Layer 4 of a small transformer language model trained on English Wikipedia (8 layers, counted from 0, width 128). Numbers have three digits each and are written without spaces.
A neuron adds its activation times its output weights to the MLP's output. To switch it off is to set its activation to zero at one token and run the rest of the model.

Output weights of the MLP neurons that the questions are about. A number n stands for (n - 500) times 0.0019.
n1: 509548564432459462446545419595447524462570485502355509528547518577469517385441429611550481494516463588432474379367440522347461588478502549456526426477516585532544514500500528496327481414483479627578442592513551533474461463538537562571541543549402432556458455468547623530621709515583436503401672500613411638400359462492496597457492387496480442405519626543459557507325695477507458419590
n87: 416401456467535450406521488392381548583605461652479484535556549420487477492541465414516529463487432577486463472545487531457537536474530463506527476466551503518497484484449436494513456538612460535495477550521559541503501453561456512512520460519577517532468418486492542584477430481535560469492500557515554511464542554435509577461435520536498609416493383534453477522480533513530559533376
n114: 447505405546496539437554429554514531539368533546346355526376469524450636433548507438502532494516462637404498607574531563588494524638449517614593549616566430509572498451538412548587470502483395596534318509575554578456506524489562472440410461536542427450282489380395558546484559464541442478546579551450475392447505519406429677459574434686516547399535357470511507442617425494595498401502
n124: 493590473489439548564561552480460482557611576459674402461463543401460496580431609589630476617648502496491412358656511467515489357439587546434578628458536406474421483376546476429459527610468420481562566419429421466515414466617551531545342507554634452504358416459606433530541600511583380604442555641541480480476468445513496400407579553551547464598426556444370553349437399530556484444408
n130: 470686435394424480391604404467420517595523561489516438515506408544505552458512512456489443529429415412525502556522373489463403458628506580463477447304458422442620545546541506557592458412485474588593530557543557450577516443438492543450393528529502544500464446474477548548576508430522491532496519599465546562436617556561584563474384353491483596504488585486599441565525510491468477489496
n195: 467542511558523536535466543640485542550561498503482563520543608509521517489451537552455495546486662478444450510484525567502416542514571553422600505446510500383426444441367463531396549425582517463504480525522489456457575388453462423476544564481483539373556414583606530534374535542433416387479552631531521422542518505549410492536450562402498500604422510474433440465521447510469493552516
n251: 276422505551426465360502561498534476500584414562643471550502371635500536510538525614444441467356602505344459481553341331502521498597505529634434502382667413420634442518505538530616519363458464404536466541643545470524548495346500560639602583450434524502503401609662512584556479315531490518306447515557363642588568514474505408564429410582436516559401500474546444505702438554498478586427
n264: 584585473479479465614461467466460397367583540509444422485604674253430502561317477556426396417438433403543498489496418425537557506482470441416599576443593553408519532585448557371586530443598554519276495505491383462586561583491470535486556507484469491529448518472643437481530524608559566489462447516513591559540516703552465462544554456440437605452641544680433426394481498649525536482401
n287: 524392575519500512525438544546408421565404496516531596563480626472448579444467496559522416487371582496526599490570572428405519553516650434490474435500444543407492491583476475506439502533561548485533658510344599391467326530573502335510574480570445517401372578508564530431472494409601430565482482565506556494453439544498431435410635567529506474585456524519484482594466524587520466520394
n319: 647470502557550500484466503507489598489515528393522502500506489470537448432347579488494436539434374591599593468559548568609439466471429498411532408341376441448523620514520548575437292498457498439567527487386447379432418485423430439563574521491472473557675405496463461558513454565519489510424507702477478578428559561558504582487424445400476584562425513466496644563359560582444587667626
n328: 606457552575515514537534368481544562602555463483536670570461622533390598347610422511646379614557564511498270440338502514425476578447475516502395523382527454456618515446389385493580582602513596417515434495524626607470565590435539536395536459427509473420561459525490509475507365393552432472557580579656618469558360509385538638483496394397463507599549456488498512355482442538535430410464
n330: 405266419480522658500510490629497554418492521461503585457451448529507647545688545529376623451594517416422480551617529439341434567460565485295495621378623530397507561350344392543443500429535489511474467503317558607388464505545649277563586574356549487553401528495472609470617649505530563570487677371485489537351641459528573456338604562474508532604483407695505436550581552386528408570497
n335: 512451396491500537521454520634448427498519491607591570365574619524551518414556507380495550444415575486403509512495385700406513456377523488600467546547559451473405652574627436432556505502464488488426468485505495453449469519518544364540571227660439498419647449525497578483549462701620632457505553423461359361486454546461532462444624516456591613520560404660426581490385562502500409575378
n415: 391537490481517516550423575482498424463484491534449500509374441511441395527590432421415548477512557493407471341427605533445523544580500623509536493521013455451530508545621530588492597474491429498530542519651452565542504475494608401373488513534560544625488465506539522725574422507463467563480525679528382586456679432433524494521526469564575487479457536502502461425471581391386514558422
n460: 613462438479504553421470608486502400360544477455337482415476420432556558415508502464473530392452541494514616665436508458608475524506561466432649563481651461594467494509556415349563475552508498543425472485556415381510531478508526524532458387496447440496673589486507527499473439404356382505470435584516403527638504586494427496483457571484486523589502423611534639473634541492598605516489
n464: 481546398608603500608440524449508540539637550570562599485616512498447653514406512421411405456480471498455466502515336489476471466595558553496523522466452509496535485490377455450616472508559618532404463522575475655515468535532454541514484536393533472426531338465637457525585539477474545469470529444598533512410429517425465443600489517530457471436404590462454584521354452403515545504488

Each question names a token from some text and the token that comes next. It shows the activations a of the neurons there, in the order above. A number n stands for (n - 500) times 0.0067.

Then comes g, the gradient of the next token's log-probability with respect to the MLP's output, scaled to length 1. A neuron's effect is roughly proportional to its activation times (output weights . g). A number n stands for (n - 500) times 0.00075.

" p", then "os"
a: 503487491483499495480918499492478492476500499499
g: 690270356521497660368481435563418540414567380523683530536461417592446487609289381456527258372422559311361603428568386362577468531678234313463613504414600489496604534605495473624550453521364654321474461627758563483509590742588556377531458813574435424487376571583673513449276454486610636409466463421596397322278693501655644568647381522596567435696460536639454426305566508343750595519260
Switching off which neuron hurts the next token most? n264

" res", then "ul"
a: 710485488476614498498481500477483475920486515500
g: 452456536473209531381599467760671467476484489522270553602710489444400469473496504422497501309472556455772738546338471551232586378580357603527691706508611425594562496600455545586504504360471787350469479587682634487507621656438669658513327312572405576379708450558517640453693311497398450368504474351306340385472458389271530391551455602666601501554519495544639507381306588319490331635403
Switching off which neuron hurts the next token most? n335

";", then " M"
a: 673475500475499487493484484481497500500495482475
g: 372401613381559574396336565657428483448386645610594509498545724718551612423404609448400274490420491720366593423685560435543401424587446521629364341356519426406372634742416423511530458483604526568310488448553317565405438657393552527485641581495796293428505441358375461835591310541557612399708279523399664545293551422380373524370510417563584520344516678687554503547661341615423718489368
Which neuron, switched off, raises the next token's probability most? n1

"ib", then "le"
a: 475600485500489508499661492483556500500500497477
g: 552515259566481477525577422588360476563549542676354526553419323445380563551761443366309424615433537440535412558514437461363636460443499573645368506502614488500408422698552547533338832479374332338598699375411481620517346460397439403620379523490781570533596322413410372919533344500589539457599484354566546694437459597334742792375658674478485459422456553669538513503453491353426264468586
Which two neurons, each switched off alone, lower its probability most, in order? n87, n328

"od", then "man"
a: 478619500500500488573500584500498500500500500507
g: 625327224216632467551336630361383520554395342591401734602431591641428655492295534533651391540475556360529508564449542541436477551753570644484553390450620508463619491648337428375573449498584328480718697553644606377513409459238396512505285544560600333494331396602470482454376576696411611320830563476419470372366437558457499691364524415430627497451608615653539598660392516642602354321574
Switching off which neuron hurts the next token most? n287

"l", then "ue"
a: 499534498500499617528491499496500500500500475539
g: 473456555610385548484776481706565348293351416337325369203645408569600331522554519471404652252456567432525216332482539428409639490559482609568588551479478642371681302546479654792477567513357583393534651518506677577605370404432531310440456368477503400661531483727457450345533468588704609331449461457706329601691359628326600455515535569468538491658662558622538443500685473358401413471596
Which neuron, switched off, raises the next token's probability most? n464

" the", then " B"
a: 487499511475584482479495475513716481486909500492
g: 416465494519581518648359477517407412293316604312632650689329724464483565492653427572288681481771643535310371520562514301520534673269509487521431321345487539388398638497579499521541464689377569623465702426652776456350363465587586565529447389457515466699433670419484537461599487679427331543540350424367467605418303171378460496575479630439705471523545570412657425694501619285572466566510
Switching off which neuron hurts the next token most? n415

"a", then ";"
a: 498840500497500504716500497500499500500500492535
g: 552425609511585479586568577296483537602425525515528460668446484581575667655308377199470545434616696402231557534249489326445559453596594452570273439642513483591504617739543455397374374479584517514582562570516621546533640505498609383456460582503469621433116259480425564513737444305605389463448421708405655557299577469396263590630542364488348602517735542526393556496554608571208546687429
Which two neurons, each switched off alone, lower its probability most, in order? n87, n251

"av", then "end"
a: 537479500489494477583500546500842500500489598516
g: 390650617384467437515447755612374599484450577400302617325456780435633459674389451669422656545525643411513251285443565444253349682514570671493504505562417469529383420627646683602455536598512479520570505468579468529450646450693396540402436622385339511503360384498348690297574640358740621508311671507718561469485180544486566492570432568355442392716591407502351536419390478567538260547411
Switching off which neuron hurts the next token most? n328

"l", then " r"
a: 500487482498485480500491498973500514497500476494
g: 481369612569580535348371507497351764565538297690322606350661416402679642551673440584504332694612560515529474356397602378517539501623398421428642668557481729674691422395576581438557385514476482321585519440393458438471628345560720226535465549337391483494598508418413449599593672290817590579540455647263451725350471488540601418596432437526404454650522368455621319328350448427297425585476
Switching off which neuron hurts the next token most? n319

"ad", then " C"
a: 491654476500500584733500478500492499500500493492
g: 487367671398605634415408447462653357526600402429240417207555448555733487405437610451536528534510503657462390536484452647638378465409600594552567518645596431481540478448445740506093446509541589376552538460438447346371643483484583568617766347415423482548520479482425449631314577466406542530497533635573391355574462556635438619715746619440943528564328449581425589412495439309394577237380
Switching off which neuron hurts the next token most? n195

"o", then "z"
a: 492508499485488650505500500494498500500500495477
g: 605579277640547615498586724624588456458477535735513419530362629455548432538605520427456603751409582520489570418528446671271542565400512270467442502412618417625602218497288315320403529393674479389705461436389310463584540517568709572682572390609455394631604286358532357805371407577434492401574506518647586494534685225578413509359482489526553392397352338548539648609546400393425357507747
Switching off which neuron hurts the next token most? n195

" re", then "fer"
a: 477532475480494500489500488500475500727492477490
g: 383635583500377584462521393782418540306520342439449456676479391547511392255389340380431767672451552457566588529481570443443582701627706620713508511632482428400653488220584742683590397415541402399716245420609498499572674612476494558526518436443529439499511242413683569341503512457460575628497336401492458531297284512550314515647595540521453358540488386394484283558679570627424510344727
Which neuron, switched off, raises the next token's probability most? n335

" Al", then "at"
a: 500498493481497492774500481490497497492500479675
g: 695656685497432501610403429551383600648719653583478625560748516476395497451412271392417400424541514544570304404330412548530371480414469776454674527492423312306518494447317442306663416571407674440310615528380649538384561622614542351510483582526629629135374372467473756566604485539569518320387444656508363534578565422685484539368487250538473569567507421673425421320682579632657568442425
Switching off which neuron hurts the next token most? n464

" le", then "ct"
a: 500504475479500499517500498500497491545497499476
g: 450614323397482644633385160395440679448408502445855563607531595370748395430609381484517430653423420468657433429564416712561523584438573246523546514406495645621466288295513550563613511629424791505745498479275391519632461506432423548535252730429533468552563607330584527560322515589369595365711642601425518362536582601486422539581530285438485371522422528300570565399547536512283516467466
Which neuron, switched off, raises the next token's probability most? n335

" c", then "ol"
a: 496476475500592478495519499496556475747533489500
g: 347378468437606429529554454630641345394411341493440602315881370558435591570608292559402376648443412624524330521340750394575501515386610530525489527418522491340389233542539454643701311491742736658460713428549277711621566478615533719379504223470497507539493680386550479420596475598449576495368296498400462364425725588446506619418560572419391444436626436578434504664472571470575623363445
Switching off which neuron hurts the next token most? n335

" In", then " al"
a: 475500499500820486500495540734500496500611521498
g: 420414618654506414517648574498429480453461606621656630298422587404544552438671445117452571402475651646556676595394306331581456681552528464541497307702418655510537656491585700655555682254426592576542624527556624374477480367469397611520721599441589415308649450617293538585498466568306439469350677542242230325376520636385466454590518490393376504408667593391332545396472392618459345495559
Switching off which neuron hurts the next token most? n415

"g", then "ational"
a: 500481508499500478500500554500478478499500542500
g: 373274654510418483584505520410505429392414440363397562411320489420665489548655407471526637351639776307584576427415594364307424447589681548519553610392497543435553561301510438461411337514539518475519594610681443620602516316504358502519419461391539481503586499475549248333354734539850345488700259326596724452672456353426393760486567479550578538702323512730397540634593599538507546668353
Switching off which neuron hurts the next token most? n287

"a", then "im"
a: 497618477498495535498500500500500493488500819492
g: 495432428411694524532525694277544665299420501624480554398432487619560568502479554311315621466574493480581537340478557450558542443537649351673635383347652436422363568618254505349324539562510570428549677342767426580702480450606577420477532536431484110471470567418814261596603461393454511362528409524699410484530463437677305472655333522630593494230469458437378386579574540591692553592710
Switching off which neuron hurts the next token most? n460

"ic", then "s"
a: 480625478484500520724494499500488500497500498493
g: 670657520431508341621532944526358482628354459644534483417534318498497633657517703387438599296525490407626663424449394648543596593614357444519358567580634259589469488431513453403663544294390553642338286587475490705551461560176641596441402491609558557560433577547466443611637512445540464498328585443562293247629766602470585441591303384427429337500584535503387355382503582440310494548491
Switching off which neuron hurts the next token most? n251

" the", then " F"
a: 494498575476641475499498491530614511492872499498
g: 452379377310605643601380507359560451445189612495553537619272597403604518598551228599489447510562548381431288552516655432469559223168557595390516418580528369369608493538519825505488329443416779533494480615270614546533455628727494672384370426465550404684444515232374459440491428593473378622615625447510468767506402445589458492495660595640733472559390532489527479642429591490533609493577
Which neuron, switched off, raises the next token's probability most? n130

" R", then "ed"
a: 498478499500491476625498495500496499499500497486
g: 374283342502440513514640688490552506593403393418299542788390463720633549516359564701464439627415642559374518612639446459635568531347469395515619610402483311465484452558493428519427487350492576375511397516592651637374446303425717478600673896552201729526412680377627576591686508488279466556446671328522643517379559293318384490551413418420422637446468414534471387360422531659501584416568
Switching off which neuron hurts the next token most? n251

"le", then "\""
a: 496566498498500490622500514500500593475500491480
g: 444661595619553326530363557297444452592527501519645475616623484845345488449512641405476531223585473569517625544433385473769402391453770387531239366583470551358378480446471648549534542437699741328733640555367495412522511513352611509448502480385478455713460499468573390773771586419642557484474709469388548464474394516413536444335382359480383378374566376588411587330406551495751433314501
Switching off which neuron hurts the next token most? n251

"iv", then "er"
a: 477577500498500510477498493500638500500500475498
g: 175574468521361550576433436483661287228503352452585424729431465547502433741518602439371545664527435562454624403621618518425413465589710369515575430421520534577662545690533717482478410481630351429547517533751664678446291445637563189480408433594448721343405642670332340302576401495554376539578699510402449421378669417590526448528462340341473494508517470717622385443545319586360635529552
Which neuron, switched off, raises the next token's probability most? n328

"ree", then " cont"
a: 500480729500574509500498500955500490487500560500
g: 714634537507519489396528516640590497616744560409467648377588474416498414549342345708611482412617452473535339558605522768692515401640568622481680646673509533349474511425615710516589466236314415404718396451518290542621457576550518373523508465365371634560477361521379476304575506351456395496741565610190473442499224541569574244223495551514407624574256528565394519568393523446505384412636
Switching off which neuron hurts the next token most? n319

"ill", then "a"
a: 500805500500500475588500492500496500500500496600
g: 410560398735400663658555668463487331316584494525440440497591560372428551445586492501553355453551443467413350433535386615665774352341461437548716508411567348493541514334388359384370625450610328519259375299346780497486882464547680400524561501652641389592671594528640599570575499412298517348409451548635471666326379548620538377573477600405401761523579275420553628369496608497442557565429
Switching off which neuron hurts the next token most? n87

" E", then "x"
a: 500495479499978477499494489503500667500497497492
g: 543550493361334399403429222541620359453578605448521501398504503399541343499424661370631376664492540483507531498624606457456386231706351430616363579500422578544639284293641602240566564462564550532714610535379646643593519567799483429607602681594499476412682643478434235703430563765617502389258548353475470549367468516483580484665428362390645456420253451571503387501571532642275599562504
Switching off which neuron hurts the next token most? n130

" l", then "ist"
a: 500477483500480571500500481500499734490500498497
g: 670485533414621640441265662533403410278462608504423472505705468309572313383703541353529397340569361565615623506439406478418589456615534580634686481512651378567479304352355694753443413543351475349545589628691441600774269489319531544405410581713355448561589384521402606711482442584550709390698369469537424373524359452652303473697436562642432629413461527539569524465610368347474375368552
Which neuron, switched off, raises the next token's probability most? n330

" its", then " first"
a: 487475749499565488500494498760476480484772500499
g: 290490221191461564664495418349600637449446367384374386349557462442687456576494576557269586363529553423457370454639414617726652598552819628592667478492472388594577443671586366333418368562540693235579457529416411465523638494650546527322548589551533445540553381469516543324403442556288530438484403489541431758509556658496600586595316628574455458507655521519421483674499522677522156641389
Which neuron, switched off, raises the next token's probability most? n114

" are", then " l"
a: 479476518497500500498500500482499892706488500497
g: 455386375480525278449351409745669699638596573338557553461511188407509658488429336397646442531462554613376754534504496566529440427539468355457655512259571404594470650530605430612536549450590620472610373679511514534599345395216579465465566448804393497542585414352294680388711460532377547451459594567403476399408523547523466414463573554634377615654496482580655281668239455430419296600762
Switching off which neuron hurts the next token most? n330

" the", then " f"
a: 492488581477587486500493476583486484498877500495
g: 399568556390652408294499544507507467558493572530702501511309622352435521415678358395591518506434459439406405529240501502458506464422496548373639391703550390326724507372431513419381478470318596518421441401635580575563760480344547516664704671493486615509493469212376546429686626284375479501671680586402520728581593784568486318506566376534149574366383382566623553504535563439661371771512
Switching off which neuron hurts the next token most? n415

"d", then "d"
a: 490476497500762478481498500475491500480495498639
g: 409510426339482715568384425461473442562400480586466460501283420496552656453292265421543462661369469499636549500678473460488542347628514474600537358444552542595443431483581576416544572667338237563624350698619576450628410580282376494442508571556377596575727641633505610421302587266591419743619735583408231510606535234428430629781302754546525330552494518650565376431465573397563458363557
Switching off which neuron hurts the next token most? n130

"wn", then " h"
a: 497672500500500594500489500500500500500497497500
g: 310631439645614468473454311544665634513664391544370764512372437533593541321592397468713408636502529518580605443593690584599492498449750522703535220357550501157391499581433284439374449520803452412656546426514482537529628282496512356511517711364486444217480361464393433582405585310538491538624633684548591441530231455391359430574516579555429517523548630395514575295400487556657430603534
Switching off which neuron hurts the next token most? n195

"at", then "t"
a: 497579500494500475624500493500481500500500500475
g: 530514451444588432567351412224404519563453486574364589590448579423609785506442566317310679713632564525661449475473550443440242483540562373480536439584645238399461158620581365392624610529614579487528518436501514506687530391316356458590519276518535704266577376448495536864437545530483520698695580635505496363644422457604339479655455551645666407396648488344443611493469446577496325324497
Switching off which neuron hurts the next token most? n87

"\n", then "=="
a: 475498478744503493479488481485519481482481482510
g: 518511298590549408457666551678405494589566520502673569394344362411438552637602345275784621340490543572495449632631402434440596588450508674547552436710528409593379628608509310437540534510442655568719662522596629639513423363499370549503462648517436458389278529369709523535238658337382453552542510582494272155487482401512714505240490473540389486475444588352696493418453609546718414263350
Switching off which neuron hurts the next token most? n124

" Al", then "an"
a: 500515493475492496628500493475498490494500562737
g: 542590551405544706496439553788441448496514532606366620647317387522404327607642559498586602546477446541509617728516485304409258392520371734485382684433450570438407539437366284348157447579552504507322461411399485587443557615587383481636485500504680560303425382435375454466657635403556456369364481501665532272451678497693576622352610772473335634573423375536462500402584619363732730590435
Switching off which neuron hurts the next token most? n460

"ational", then " H"
a: 500547620497500479486500500490499500500498498490
g: 339649429555495547448423438464445589564705645570119766626329485585487624291588534656645498555511552539699622494441623556436689747405497477682339372333468495592286564762530356431504527457647527562478378400441557712416142265472504533628570379565465476408564386607534418530367669532698520458356352569470503415540319573362473575514253432561480689548536412381422437332460473584603555469464
Switching off which neuron hurts the next token most? n114